Layer 9 of a small transformer language model trained on English Wikipedia (22 layers, counted from 0, width 128).
Take only the direct path to the model's output, skipping the later layers: a vector added to the residual stream pushes a token's score in proportion to its dot product with that token's output vector.

Output vectors of the tokens that the questions are about. A number n stands for n times 0.014.
"il": -7 -30 7 -11 29 -9 0 -9 -15 10 6 -2 -1 -25 -1 -11 -20 37 -15 -5 2 10 -31 12 -3 24 -38 22 40 -29 22 9 -14 -15 -18 -10 6 -47 8 3 -24 -37 12 -4 10 31 -21 -4 -2 -13 10 -11 -11 -20 -11 35 -17 4 -5 -12 9 0 -8 29 34 12 8 -15 0 8 -15 -24 -35 -13 17 34 -1 -1 -25 35 -23 43 -16 -31 13 24 -10 -7 7 16 -8 -12 -17 15 47 -6 3 -28 16 0 37 20 -6 -9 16 42 -23 -10 -18 9 4 20 8 19 6 -3 39 -3 29 -3 -14 -4 15 -4 -21 8 -1 0
"o": 25 -5 13 1 -11 -27 -7 -2 3 8 -33 -6 -28 -12 -1 7 -3 -2 -15 4 -7 -12 -9 10 15 15 8 -14 -15 -12 -2 -21 -15 8 -39 -26 -15 6 11 21 -3 -1 -8 -17 13 -13 1 -32 35 12 24 -24 -5 -12 7 7 -42 -18 6 -14 6 -26 24 8 -9 -10 -14 -5 0 -21 2 1 -22 -37 2 16 -13 8 -21 18 11 26 -1 -24 -16 -13 0 -5 15 -19 47 -19 -34 0 25 1 39 42 -5 -27 7 -1 31 -23 -21 8 -32 -24 -7 -29 -14 35 -9 10 1 1 -30 19 18 -13 -28 21 4 3 -23 8 7 -2
"<": -8 -8 -1 11 -13 -3 -3 -12 32 -29 5 15 -10 12 1 -31 -7 -2 18 23 -9 -18 21 -11 -7 5 6 70 -8 -14 35 35 -23 -15 -19 36 8 24 -18 -41 -6 35 -4 -23 -2 -41 -11 4 -30 -25 3 35 -3 -9 14 -38 -13 2 -20 2 -9 4 4 -20 -10 2 -7 23 0 25 15 -6 -14 -19 -23 7 23 -12 -5 -8 -2 18 2 19 6 6 -14 -13 11 14 7 -9 12 -3 18 27 -42 2 30 -2 8 -26 17 68 24 -39 15 -5 5 -12 6 1 14 -14 -9 -20 17 2 -43 13 22 -6 4 25 -33 -11 14 -5
"ne": -12 -10 -19 9 -6 -2 0 19 -15 28 -29 -11 -7 -4 -33 49 17 5 18 -3 7 7 -4 -16 -15 9 43 41 -22 4 -40 5 -20 9 14 -8 -23 6 1 -13 8 33 11 -17 44 -21 20 -13 13 8 -18 -10 7 -27 26 20 -51 17 33 -11 30 -11 -14 -23 21 -7 -7 53 0 -2 35 -15 8 -50 -55 22 1 35 -6 1 -26 18 -18 19 -2 26 12 5 19 -13 -19 2 -22 -1 48 -21 -11 17 32 -1 -47 7 30 -26 2 12 -25 14 22 1 6 5 4 -22 -38 41 22 2 -1 21 11 -23 42 31 3 -53 -5 -1
"orn": -5 9 27 23 -6 23 -25 -15 6 31 38 7 4 -11 -8 26 -35 10 7 -12 15 4 9 -2 -2 -3 -35 22 27 27 -13 -20 -50 -36 6 1 28 -4 0 -15 29 -1 20 -3 -29 -15 -39 -6 2 -13 17 17 33 16 -2 -4 -18 -20 -17 -18 2 4 -18 -31 -8 4 -31 -6 0 19 24 -10 -47 -42 20 -1 -9 1 -35 19 -16 -16 -26 1 20 1 25 17 -3 24 17 13 -24 -6 48 -23 17 -16 25 -15 -22 0 -52 12 13 25 -24 3 -22 -22 -30 -5 46 12 27 28 5 -5 5 -12 -36 -21 -1 -23 -13 1 -3 3
"ard": -4 -27 -11 61 -7 -8 -37 21 8 20 28 -14 1 -5 -46 2 -11 -5 -15 -33 -4 6 27 -30 -10 33 -6 9 13 5 -4 -24 -6 3 -8 -10 11 -40 -13 -13 -17 3 -10 14 21 19 25 -5 -21 -24 -12 -13 42 -15 19 54 15 -32 1 -28 -28 -21 10 6 -27 -18 -41 -15 0 -8 22 -30 -25 -34 0 2 -1 25 -38 23 -43 2 -4 -13 3 32 -17 7 -14 12 28 15 3 8 13 -28 3 -22 -27 -22 13 -1 -27 -20 -2 -16 -7 14 14 -18 25 19 7 -9 18 31 4 -25 -14 -24 -14 -19 18 32 -19 -4 14 -9
"ire": 14 3 -40 7 16 -3 35 -2 1 -5 19 -29 35 14 -24 9 -25 15 -4 -11 1 -15 41 0 -28 23 29 15 1 -34 -6 14 6 -22 -23 -20 1 0 12 -2 6 19 -8 0 32 -12 10 -1 27 14 -22 -1 22 -39 -5 -5 -40 -2 51 6 8 7 -4 -3 5 40 -39 -9 0 -13 -7 7 -21 4 45 2 13 -20 -9 10 36 -34 15 -44 17 -16 -8 7 16 3 27 12 43 11 70 25 4 -36 -13 8 11 -7 -17 -6 13 25 11 -36 -36 -20 13 21 -7 27 18 8 3 4 11 24 3 10 -18 1 -33 -28 14 16
"en": 13 16 47 41 6 -9 2 18 11 7 1 -14 -23 -9 -18 -2 14 25 -11 -34 -3 -12 13 10 -21 -22 -2 40 25 -17 -42 -19 30 -1 -15 -7 19 15 8 32 -11 3 12 -10 16 -17 -23 -28 31 8 4 29 -23 -3 13 9 -15 -26 -28 18 10 -6 17 10 8 -38 -43 -13 0 -7 -39 -17 4 -4 -21 4 -33 12 -6 3 5 20 -21 -8 3 18 7 -2 -11 2 -13 -27 -23 9 26 8 12 -28 -2 -5 20 -18 18 -10 -23 3 -24 -15 -11 -1 -35 37 -22 -34 -1 6 6 5 -10 -16 -10 3 24 -31 8 -8 -4 2
" n": 21 15 -13 -4 -4 30 11 -2 -18 3 -22 8 -23 3 0 -6 16 -10 -5 -5 4 10 -1 23 -14 -9 15 -10 -17 -10 13 -8 8 -28 7 1 -7 2 -6 17 -11 -5 -13 1 -18 -9 1 -11 -21 -2 -7 -8 -21 -11 8 -12 20 -5 -16 4 1 -3 18 -23 10 9 3 26 0 1 5 2 34 18 -20 13 -19 0 -15 -10 1 15 6 -11 -3 18 1 -1 -9 -11 11 -1 21 11 -15 19 -25 2 -5 7 3 -15 7 7 -10 -1 4 -13 6 4 7 -22 -4 -15 22 9 -6 -10 11 -2 -8 -24 14 6 -4 12 -10 -3
"ill": -12 -13 -9 14 15 19 14 -9 -2 9 11 -30 -9 11 9 -23 -26 52 -6 1 7 10 -16 19 14 17 2 -9 30 -19 19 -13 -4 18 -10 33 23 -18 0 -9 18 4 8 4 26 7 -13 12 -14 -14 4 12 28 -4 -21 19 -27 -1 -1 -22 -13 14 3 33 0 -1 -11 -19 0 20 -2 18 -23 -6 39 20 12 -7 15 34 11 29 -9 -13 40 19 15 -2 37 37 -3 6 -40 21 64 -30 -15 -5 24 -22 7 32 12 -6 -7 37 -23 -10 22 -24 -5 8 9 -13 22 23 9 -22 14 13 5 -28 -4 -4 8 -32 15 -7
"ater": -43 -29 19 -3 -6 21 -2 -10 17 17 20 28 4 -9 31 -16 -17 -42 6 -11 -11 -1 -2 -55 11 38 15 46 36 20 4 3 -20 4 29 16 2 -10 2 -8 -12 -19 1 -63 25 14 -14 18 -3 -17 -13 34 33 20 -11 -6 -12 -19 14 -15 7 8 18 -3 -1 -3 -3 0 0 17 3 24 -27 -8 -9 11 -12 29 0 21 -20 -32 -15 -11 1 19 4 12 18 18 49 13 23 -21 58 -5 -2 -3 26 -12 18 -36 19 -26 -29 26 -2 -30 25 30 -8 -21 0 29 -19 48 14 -21 27 -4 26 -3 26 -13 -1 -20 -30 6
".": -3 13 -6 -21 3 -16 -13 -19 7 1 -8 -16 -25 3 -7 35 -20 10 -9 6 14 -18 19 -18 -11 -13 -13 -28 10 -11 11 36 24 27 -30 16 4 13 25 26 -13 32 10 7 1 11 -1 9 -18 21 19 -13 26 17 -11 -7 24 -34 -17 11 -6 -1 -30 4 16 12 9 -5 0 -13 2 -10 17 -24 -1 -10 -29 -15 31 -8 -7 10 8 17 -25 -6 8 -21 -6 18 -14 -10 21 28 -11 24 1 16 -8 -30 39 11 -11 9 -28 13 -34 -4 -8 2 -3 -10 -8 -22 -22 -18 5 -26 -5 -2 11 5 -24 -35 -7 18 13 -20
"ced": -2 35 4 17 -8 -5 19 -5 24 -1 26 -4 -35 9 -5 5 16 5 15 41 9 12 -2 1 -22 22 -12 46 30 -14 -14 34 -19 -27 32 -4 -1 22 -33 -91 14 -20 38 14 -7 -7 4 7 28 -7 49 12 17 -69 2 -54 -36 -16 7 7 14 1 6 12 48 23 -10 -31 0 55 -25 19 -53 -30 -32 -26 6 36 -30 16 8 17 -1 3 -7 9 22 1 -15 25 15 37 16 14 8 20 -20 28 15 -11 -11 17 -11 41 26 -2 30 29 -4 -1 39 19 5 -26 -8 13 4 20 8 19 37 -18 11 29 -12 -12 22 29
"p": -18 -7 -27 -23 21 -17 -12 -18 -10 -4 -18 -7 -22 -16 29 3 22 -5 2 -48 11 31 -24 29 11 21 -16 3 15 -20 -18 -9 15 10 6 -30 5 -3 -6 -17 -2 -15 5 -12 -14 -18 24 -19 -13 -4 -17 1 -13 -34 3 -11 -6 -7 -27 8 -16 -3 -18 -6 23 14 -16 -26 0 -14 10 22 -38 -40 -21 19 -13 -1 -35 -23 33 8 24 39 21 12 -9 28 -6 -22 -38 13 5 23 15 -12 22 34 14 -4 14 -3 11 -19 7 24 -15 4 6 -2 34 13 -2 2 8 3 -20 5 -9 4 10 5 29 -25 -3 19 15 -32
"ook": -10 14 17 55 9 -6 3 13 19 31 26 5 -33 4 18 -31 -26 -50 3 10 -16 23 29 -17 28 -2 -28 30 -6 5 -16 -4 -10 26 1 -7 14 -2 -6 -8 30 17 -38 6 10 -20 -7 11 -15 18 -2 33 39 20 16 -15 0 -3 -4 -29 -11 -9 4 -13 7 6 37 28 0 7 -18 4 -32 -46 24 -19 1 -15 -3 32 -10 -10 3 15 -12 -14 15 3 2 2 32 39 -33 9 23 10 10 -11 8 2 11 2 -8 -19 15 -18 1 -29 0 -56 -10 28 23 12 28 21 -45 18 -27 7 -16 9 -5 13 -23 0 11 -19
"ered": -15 -16 9 48 19 34 4 -22 12 11 39 -19 -2 0 0 27 11 -1 3 -23 -12 -13 33 -13 20 16 -11 46 -5 -14 -5 23 9 -52 7 7 20 -33 3 -34 -8 8 -5 -17 25 -35 -1 -17 -13 20 11 46 11 -31 19 -51 -23 22 8 25 8 -9 52 13 -5 -8 -44 -17 0 37 -27 -3 25 -46 -40 -22 14 45 -63 36 -36 2 -15 -34 9 -9 -10 -24 -36 24 40 -12 4 -23 39 33 -25 -44 14 -16 -20 22 -16 11 31 -5 -7 -10 -9 -16 41 -11 -13 8 -4 15 10 -12 3 -4 -12 28 -23 6 37 -12 24 7
"rough": -14 2 -6 29 5 1 -11 -1 -5 18 9 7 15 7 -8 -8 -20 3 35 -20 -3 -33 39 26 25 26 -23 39 19 27 -45 26 -17 24 16 29 34 -39 -3 -45 32 11 -45 -16 32 -3 -43 29 -12 13 -12 24 12 22 -32 -23 -40 -23 3 -20 -8 47 24 -40 48 19 -26 4 0 19 31 -5 -11 -24 3 11 18 3 -15 -3 -13 3 12 -14 7 -22 12 9 32 -14 11 4 4 -17 39 -15 14 -24 48 30 -3 8 -1 24 6 6 23 -25 17 2 -1 6 12 28 10 -12 11 47 -7 15 -5 -21 -5 23 -16 -22 8 29
"ann": -46 -17 8 12 23 -3 -14 44 -11 7 3 -28 -4 31 -3 6 -5 -19 -10 8 -27 -8 35 23 -2 15 -13 42 11 6 -33 9 -5 -5 11 36 25 19 -8 -7 12 17 4 19 20 -39 -8 -23 -2 -14 34 7 25 9 -15 -7 -11 3 -4 -7 2 -6 -5 -4 3 -25 -14 -13 0 -11 16 13 -13 -36 -18 -6 46 8 -25 -1 -20 59 -17 -2 23 18 24 -20 -5 33 45 -8 -34 14 57 -19 15 26 22 10 10 -19 -10 14 2 5 -11 -5 -21 -28 -2 -9 0 -7 22 18 -1 -1 1 17 -7 20 21 -19 24 -26 -14 -12
"ph": -39 -34 -2 28 -9 -50 -8 -8 -3 -10 -21 37 -12 -9 -29 -19 22 -28 15 19 2 18 -10 2 -47 -12 -20 13 35 -36 3 49 -25 9 42 27 0 -1 -2 -11 6 -5 11 -26 -42 -26 10 -18 9 -30 -42 24 25 -31 -24 -23 -48 -1 -39 -25 -4 -11 -43 9 28 6 -38 1 0 -9 39 28 -54 -33 -54 6 -23 17 -28 -47 5 -1 16 15 6 11 -1 36 -10 2 9 -19 -19 35 39 -5 -13 -13 -8 39 -9 -25 11 23 18 9 35 8 10 15 10 -4 10 -20 -5 6 -5 -19 14 13 -19 -6 20 22 0 2 -1 -24
"T": -7 -12 -32 23 -12 -28 -10 4 -7 -5 -18 5 2 40 -13 -19 -23 -29 1 2 -21 6 3 -3 16 20 0 46 17 -41 20 -14 20 34 0 28 14 8 11 -20 19 12 29 8 17 -6 1 -5 15 10 -13 -7 -3 18 1 -39 15 12 4 -4 24 -8 8 27 7 -4 -12 17 0 -4 -18 -3 -27 1 -7 33 30 -10 27 -2 12 22 -5 1 -9 -23 -6 -1 26 -11 7 -2 13 -17 -17 5 25 0 -25 -4 -2 -1 11 12 8 23 8 8 -15 6 -22 -8 26 -17 -16 8 18 6 -17 -8 -17 0 -21 0 4 -15 -6 18
"mber": -52 -21 10 -5 -9 -18 -6 -46 26 -17 -9 17 -11 33 -32 -26 5 -48 13 -47 -16 16 14 -15 -23 11 8 58 27 -1 -13 16 8 -7 -2 53 -30 -23 -12 -20 22 -17 -20 -28 -23 -20 -8 43 1 -52 19 3 3 -21 -4 20 -21 -4 17 -13 7 -10 -14 -21 -4 10 6 29 0 54 12 -6 -3 -36 -3 20 13 0 5 -50 -13 -4 15 3 -5 25 -13 -11 -23 44 -18 19 4 -10 69 -31 -47 -13 21 22 -2 -13 -42 40 13 10 12 41 -17 -22 -11 29 -1 17 -21 24 31 -22 -12 13 22 -34 52 25 18 -13 -5 -13
"r": -10 19 -25 13 22 6 -13 10 -24 13 -38 -19 -23 40 -1 -27 -2 6 -11 -35 0 -12 1 33 -17 -28 16 15 15 10 12 -4 -12 4 -8 10 16 16 11 -7 22 -44 -20 1 13 29 13 3 21 21 19 13 30 7 -33 16 -25 -13 5 30 11 9 -2 8 10 0 -43 -16 0 -24 25 5 2 -18 9 1 -11 -25 -70 34 -5 -4 23 14 -5 -21 13 -13 9 20 -17 -3 -4 11 16 -25 2 19 -5 -12 -24 29 -9 -8 -6 1 -28 -10 -19 -3 -12 8 23 31 -15 -10 7 -20 -5 17 -8 23 -4 8 -7 -36 -32 -8
"ome": 31 1 13 35 13 3 14 -4 36 21 -12 -23 13 -4 19 9 17 -43 -8 30 5 1 13 -22 -2 -2 24 2 25 -19 -38 -1 10 -15 -1 23 17 -41 3 12 -8 25 -8 -10 34 -28 -34 46 -6 8 8 22 -13 -27 41 15 -16 -19 6 -18 -11 5 12 -10 17 -7 -29 48 0 -10 20 1 -62 -18 -33 32 -5 -12 26 15 -30 2 29 7 -8 16 -22 -20 25 -7 -8 24 -4 6 36 -17 6 3 -1 12 -26 -47 -34 1 16 -11 20 -14 4 -13 -15 5 21 -2 17 13 -20 4 22 -27 -14 21 -36 28 -4 -18 -16 0
" American": 1 -9 -1 -14 12 35 3 9 -15 10 11 15 -7 -27 6 -3 10 -34 14 24 -7 -12 19 -1 8 25 17 -11 11 7 18 -6 -11 1 38 -18 -15 -2 -27 -6 -1 16 12 9 25 -10 -15 24 9 10 -6 16 36 7 35 5 22 -37 36 -13 -25 -9 18 -14 18 -10 16 13 0 36 -27 -33 16 14 9 -12 22 29 31 4 -4 -11 5 9 28 3 -9 28 13 -1 -8 -16 -33 -6 17 4 -43 8 -2 23 -4 13 -25 3 2 -14 28 34 -9 -48 -13 -2 14 14 -18 13 -12 26 17 29 -5 -23 0 31 -12 2 -19 -4
"es": 17 26 -17 -4 15 -13 23 27 8 34 24 -33 9 -15 25 20 9 -2 -6 -13 -3 -4 -4 -45 12 -14 -34 36 -16 -10 -21 22 16 14 -41 -22 6 1 13 30 28 -17 -8 9 -25 20 2 -6 8 -35 26 -21 1 15 -9 3 -35 -11 -2 32 0 -2 18 35 6 -6 -10 14 0 9 9 7 14 -22 -26 -17 -3 5 -19 -16 17 -3 -10 13 -3 -13 16 -3 13 0 34 6 -7 25 18 -11 14 -22 -13 13 -3 -30 4 -2 -20 44 11 -26 29 20 -16 51 -1 -14 -27 20 -19 -24 -9 -29 -13 -6 -19 -26 -24 -29 27 3
"|---": -1 -42 20 37 28 20 -1 22 14 -40 31 -8 -10 28 -20 12 -11 15 28 -8 -25 15 20 -13 20 -17 -29 38 -10 9 -12 15 -33 -12 23 17 2 26 -20 -15 17 13 -20 -10 21 -5 -20 -2 21 -29 9 -11 42 -32 -14 7 -16 18 15 -4 11 15 -26 -37 17 -36 -14 16 0 -6 3 18 -36 -19 -5 26 -18 22 1 19 -19 16 -21 -21 23 -21 -7 1 -19 -7 14 14 29 -37 16 17 -5 2 35 10 9 -14 -7 15 16 17 49 -7 2 11 23 0 28 -21 26 16 -23 15 2 33 40 -20 -13 3 26 -32 17 1
"ub": 6 28 -19 -4 18 -15 -11 -6 -23 20 -12 -15 -7 3 11 -28 -9 -37 7 -16 14 12 18 -30 -13 19 -17 46 19 -10 -16 -4 -12 -3 -7 -7 11 -7 -3 -21 -29 3 5 -26 18 5 -28 21 -27 38 16 41 -21 -1 -4 13 -12 -12 -27 -9 -6 -3 1 2 17 14 -30 -2 0 -19 -9 4 -47 -51 -25 21 -26 12 31 29 13 9 6 -11 20 10 -24 1 13 3 -18 -10 6 -9 47 27 16 -3 -20 7 -11 -44 -12 -1 -21 -22 12 -9 -33 -11 9 33 13 50 3 -12 14 22 -12 -4 4 2 -12 7 -21 -9 15 5

Each question shows what one neuron of this layer's MLP adds at an activation of 1. A number n stands for n times 0.014.

n118: -4 -6 10 -13 -7 11 9 9 6 -14 16 -4 10 12 7 7 19 -9 0 -10 28 5 0 16 -3 -38 -4 -6 15 8 -4 22 -2 21 1 17 7 -8 4 -2 12 -2 -5 16 0 5 11 6 -23 -5 19 0 -5 12 -9 14 -20 16 -14 -24 -20 -9 37 -8 -4 -3 14 20 0 -16 -11 -9 9 0 -14 4 3 -14 -13 -14 -22 8 4 6 5 7 14 -13 -18 -6 -4 -18 0 -27 1 -1 -6 -10 -26 19 7 12 -17 -3 -1 -26 -1 0 -9 12 3 -1 -26 -4 13 1 -3 6 -17 23 33 2 -10 17 -24 12 4 -24
Which of these tokens does it push up most? "mber"

n159: 19 6 6 -4 9 7 -5 2 5 -3 18 -6 -1 -5 -1 -10 11 3 -16 3 35 -6 -8 10 -16 15 4 1 5 -22 -2 3 3 16 2 3 -13 -5 -12 -10 7 19 -14 13 0 -1 4 -5 13 -11 -22 -10 -27 -11 11 4 -21 -3 -10 1 10 4 8 1 -5 7 -3 -14 24 12 -1 -8 2 -1 -4 -8 3 12 9 7 8 -20 -11 2 -2 -14 -7 16 2 30 8 29 -22 -1 -34 -1 -3 -22 23 14 -1 1 28 13 -1 30 16 -8 7 0 -5 -3 -15 0 10 6 33 15 24 -9 13 -3 -17 6 3 10 19 11
Which of these tokens does it push up most? "ced"

n148: 8 -2 8 6 -18 18 1 3 -16 7 3 21 12 -7 3 -12 -16 -14 -8 -18 -1 10 25 23 -9 0 9 9 20 8 17 10 -12 -35 5 -2 4 -3 21 3 -17 -3 -1 25 2 8 18 23 -3 -27 24 31 0 21 -10 -18 -19 11 -10 0 -30 -8 2 17 -8 -6 -15 -30 3 -10 -13 -2 1 7 12 -12 5 4 17 -34 -1 -21 -17 -18 10 0 -8 39 9 -12 13 -22 -16 11 0 -15 -11 15 4 17 -11 24 8 -9 33 -29 8 37 -29 -5 -3 -11 -24 0 -9 -12 30 -38 11 -4 -15 -14 -4 18 -7 -1 -28 4
Which of these tokens does it push up most? " American"

n179: 4 -25 -14 1 3 -7 10 9 -5 20 0 -6 36 9 17 -15 -2 -6 -21 -18 -9 -3 -18 19 -3 8 -3 -16 1 -3 -2 3 -10 1 -2 32 -5 18 3 -14 -10 7 10 -16 -5 -18 -8 17 5 13 1 -11 -1 15 -6 21 0 -36 15 3 0 6 -10 0 -9 -6 3 0 -32 17 -18 -14 -5 9 -7 22 19 1 -1 14 17 14 -16 -9 10 -1 5 -14 6 12 10 -16 -27 -7 31 -12 2 21 -20 -7 -7 11 -22 12 0 16 2 1 -4 10 -2 -15 -21 -6 -20 10 4 9 12 -14 -14 -18 -28 15 -7 4 -24 -22
Which of these tokens does it push up most? "ill"

n122: 0 13 18 -16 20 -8 7 -5 7 3 31 4 -1 -3 -1 -12 -33 -8 9 -13 13 -3 6 -1 -2 5 -19 -20 -10 -15 -19 1 6 4 -6 13 -3 -9 5 11 15 -7 16 4 -24 13 20 17 -11 8 -5 4 7 -6 -8 16 -16 12 5 19 17 -12 -9 -17 -25 -5 -21 -13 1 -4 7 24 20 6 -5 -8 -2 2 -4 21 21 2 -7 -24 5 -9 -6 15 4 -2 -16 7 25 17 -23 3 -6 6 -9 4 31 -16 15 19 -8 -3 3 -26 -4 -8 -12 12 -5 16 1 0 -19 -23 -13 -20 6 -7 10 1 -17 6 -1 2
Which three tokens does it push up most, strongest first? "es", "ire", "."

n35: -1 2 24 -17 -8 1 -4 2 -8 -7 -7 2 9 12 -15 -22 -9 2 9 14 1 13 -5 -1 8 -4 -4 -17 -3 25 -24 0 -1 7 -8 4 17 -16 -8 19 -6 -18 13 16 -10 -12 -7 -9 28 -13 -13 -17 -9 7 -17 32 26 3 -3 19 10 3 -26 -6 11 33 -16 -2 4 -15 -5 -11 32 9 -14 11 -4 -20 -12 -20 -20 7 5 -16 7 2 1 -26 8 7 -24 -11 2 13 -14 -9 7 -23 2 3 5 -15 -22 26 11 -12 9 22 2 -16 4 29 4 10 -9 -27 -10 -8 -11 3 -5 -33 7 5 8 -2 15 0
Which of these tokens does it push up most? "mber"

n103: -15 3 13 -27 11 15 -22 13 5 10 19 -2 19 -7 -26 1 3 1 -10 13 -8 24 -17 2 36 11 -7 -16 -1 -1 -21 17 -19 8 -5 -18 -5 -31 10 -20 2 21 1 2 -13 0 -27 2 4 -9 14 9 7 -23 -2 -1 17 -9 -4 1 2 2 4 -7 -15 19 26 30 6 -26 14 17 -1 21 10 4 14 4 27 8 2 9 -2 -1 4 5 1 -3 0 17 9 4 -8 -20 4 6 8 -26 -11 1 11 -1 13 -8 -1 -8 10 10 -23 7 1 12 -2 12 19 -5 3 -8 7 -12 -31 -15 18 8 8 4 7 -11
Which of these tokens does it push up most? "il"

n170: -1 5 -10 15 1 -10 10 9 6 16 2 -10 0 -6 -12 9 6 16 -4 -19 19 -26 6 -10 6 1 -12 10 -2 -9 -6 -11 2 -3 5 -5 3 -13 -2 7 -30 -20 0 8 -3 -9 -10 -8 -17 0 -1 4 6 0 2 5 10 -12 -17 8 -14 2 -18 0 8 -4 5 -7 1 5 -28 -4 -31 9 6 10 4 10 -14 -10 13 1 3 -16 -18 4 -7 -7 -1 3 7 15 -10 11 2 -1 -7 -19 -9 -16 -1 3 11 6 7 7 -9 14 28 8 12 7 6 -4 21 1 2 -15 24 5 -23 2 14 13 -6 17 8 -6
Which two tokens does it push up most, strongest first? "ard", "il"

n69: -19 3 2 11 -13 -6 2 23 16 -1 4 10 -4 -5 -20 -3 11 3 -19 18 2 -9 -27 5 0 -5 -16 -26 -8 17 7 -6 12 11 -7 -7 19 -10 10 11 -2 16 18 -11 -7 13 -6 11 11 -10 -12 15 24 -10 0 -18 1 3 -1 -3 5 -3 26 27 -7 13 5 -1 -25 -14 -4 -5 3 2 14 -14 3 -3 -25 -30 2 23 -9 6 -5 -12 -4 7 -26 -22 -18 -15 -7 2 2 -9 -6 0 2 18 3 2 -3 2 0 -9 1 -9 -3 18 8 4 6 -6 7 3 10 9 -13 8 21 27 3 -16 1 19 17 2
Pushed down most: "ub"

n114: 5 -11 28 7 -9 29 -1 48 2 -1 -24 -16 16 -13 1 -7 14 19 19 0 -5 -16 -6 -3 4 14 -6 23 0 22 3 -7 -4 -2 -17 1 -16 -3 17 30 -7 -9 -24 -19 -8 -12 -9 -12 -7 -7 16 13 26 20 13 24 3 -3 -11 -4 16 4 0 14 -10 4 -16 10 -1 -5 2 7 -23 10 -2 4 -6 -7 -2 14 12 16 0 7 -11 13 9 -5 -4 -8 19 4 -2 -6 3 -23 -2 1 6 9 0 25 -12 3 8 29 -2 8 -3 -4 -11 -12 17 -5 -19 -12 -2 1 -14 -7 -9 -9 -19 -10 15 -4 5 9
Which of these tokens does it push up most? "orn"

n89: 9 17 0 -18 -9 -2 -6 18 3 -8 -10 11 4 -25 5 4 16 4 -6 -6 -13 -15 -18 27 -22 3 -8 15 8 0 -14 13 -12 -11 -23 5 -16 33 8 5 2 4 8 15 -8 -12 -16 3 4 2 2 -3 -46 3 14 14 -5 -15 -13 9 -15 -22 10 10 35 -40 2 -6 56 4 -27 -1 36 -19 -2 15 -13 11 -19 -12 3 21 11 -9 -6 -18 -31 2 -29 -2 -5 25 21 -12 -13 -4 8 11 -11 13 -22 17 -1 8 -12 -2 8 -18 -7 32 -28 13 -4 -3 -8 30 -8 11 -1 -19 8 3 12 13 -1 12 4 2
Pushed down most: "ill"

n71: 1 -9 -13 -6 4 -15 22 -2 -13 -9 -11 -21 2 -15 -17 -14 -2 -18 -22 25 0 6 -4 17 9 1 -1 -16 2 -14 -1 -1 7 -1 0 -29 -1 -6 8 5 -2 -24 -6 -6 3 -23 -4 17 18 14 -2 -4 18 4 9 6 -2 -9 -4 -9 11 -7 5 0 -20 -8 28 -9 4 16 -8 1 5 -4 -10 -12 9 33 10 11 9 15 7 9 5 -4 -11 39 24 0 -17 5 -15 14 -2 -17 2 22 -10 14 -33 -1 -7 5 7 10 4 15 2 -5 9 -8 -11 12 0 16 1 -6 -14 -7 19 7 -15 -17 28 7 2 0
Which of these tokens does it push up most? " American"

n100: -28 15 -4 5 12 -23 7 4 27 -9 4 -2 0 -1 -16 11 -3 3 -13 14 -13 0 -1 -3 10 -4 -7 -18 -20 -1 12 -6 38 15 5 11 -7 -2 -7 13 17 -17 10 5 -7 10 -6 -4 -13 22 10 -15 -13 3 -20 -21 -5 1 1 10 -21 22 24 -6 -4 -2 -33 15 -16 -1 -14 12 15 -7 2 -9 0 -37 10 -43 9 -4 3 0 -8 -6 -18 -3 9 6 -7 -1 3 4 -26 11 -10 28 1 -12 4 -14 -4 12 -1 -29 14 4 -7 -23 -4 8 7 -1 18 -14 -1 -7 7 -4 -15 13 13 -29 24 16 -3 26
Which of these tokens does it push up most? "."

n113: -9 -5 -7 13 -9 0 -6 11 1 -6 -11 -5 -13 11 -21 15 -8 2 -10 -2 -17 18 -13 -15 -6 10 -36 0 -23 14 -12 -22 7 11 4 -14 -1 -29 -28 30 -9 -1 -19 -9 -8 -8 4 10 -9 26 4 -16 -15 -6 -13 -16 -1 -21 -5 7 -17 -5 24 1 -15 1 -16 -16 61 2 29 17 14 2 -15 -5 2 15 -10 26 -11 -20 3 0 10 -5 -2 16 -18 -31 -2 6 2 -3 1 9 -20 9 6 -22 -6 6 18 4 -3 4 13 6 25 9 1 19 24 -8 -8 20 -26 20 -10 47 -7 14 6 17 2 18 31 1
Which of these tokens does it push up most? "ard"

n131: 4 -4 9 3 10 -6 -4 2 5 5 -18 5 4 -19 -10 -2 -19 -11 25 -3 8 8 -1 2 -15 15 0 -2 15 -17 25 5 -3 -21 5 -12 0 -13 -1 -26 2 0 0 10 -9 10 -11 -2 -25 0 1 -11 -17 -3 11 0 -12 2 6 -9 -19 3 17 12 18 -10 3 -17 43 -9 -7 18 -3 -5 -13 21 -6 -3 -6 44 -11 -3 9 2 12 -8 -12 21 2 3 -7 9 -5 22 37 0 -6 -14 -12 11 -2 -7 -22 -31 28 3 -19 -2 5 2 -13 20 2 5 -11 5 3 -5 -17 -14 -6 3 -1 10 -11 -14 -2 6
Which of these tokens does it push up most? "il"

n187: 26 -3 18 -5 -23 5 23 -4 0 -16 16 3 -11 19 8 -2 -7 5 13 17 9 1 4 -2 -29 -25 -5 5 -4 2 -1 -10 -15 -2 -10 -5 18 18 -1 9 -7 21 9 -25 25 -22 -15 -9 -6 11 2 7 -3 -4 18 -14 2 17 -6 15 -5 2 17 5 19 16 -16 -2 32 8 19 1 49 -8 0 9 15 2 -5 -25 4 -1 19 -2 12 -20 10 -5 6 -12 -9 -1 13 1 30 -3 13 0 -3 23 18 -1 31 6 17 -21 -21 3 15 -7 -20 -4 -9 -13 -18 -9 -1 4 2 4 10 5 9 14 -7 -11 23 6
Which of these tokens does it push up most? "<"

n4: -17 -32 -9 8 14 -10 -1 -3 -6 0 -17 4 2 7 29 -2 5 -9 -18 2 1 -10 -13 14 12 36 -12 0 5 -17 -9 -9 6 -3 16 36 3 2 -6 -6 23 -7 3 -26 -11 18 -17 -6 -35 -4 5 -14 9 -33 -6 -20 -16 35 -37 -6 -14 0 5 26 -2 -7 11 -6 -9 -4 -9 -1 8 4 34 7 -19 7 8 -15 24 -5 -5 -17 8 -14 -3 6 21 36 4 15 15 10 -4 -12 29 8 24 -8 -6 4 9 6 -25 6 -2 -28 -17 -24 13 -14 11 -2 15 -7 -16 -44 -13 -6 -8 -21 14 10 3 -29 2 7
Which of these tokens does it push up most? "ill"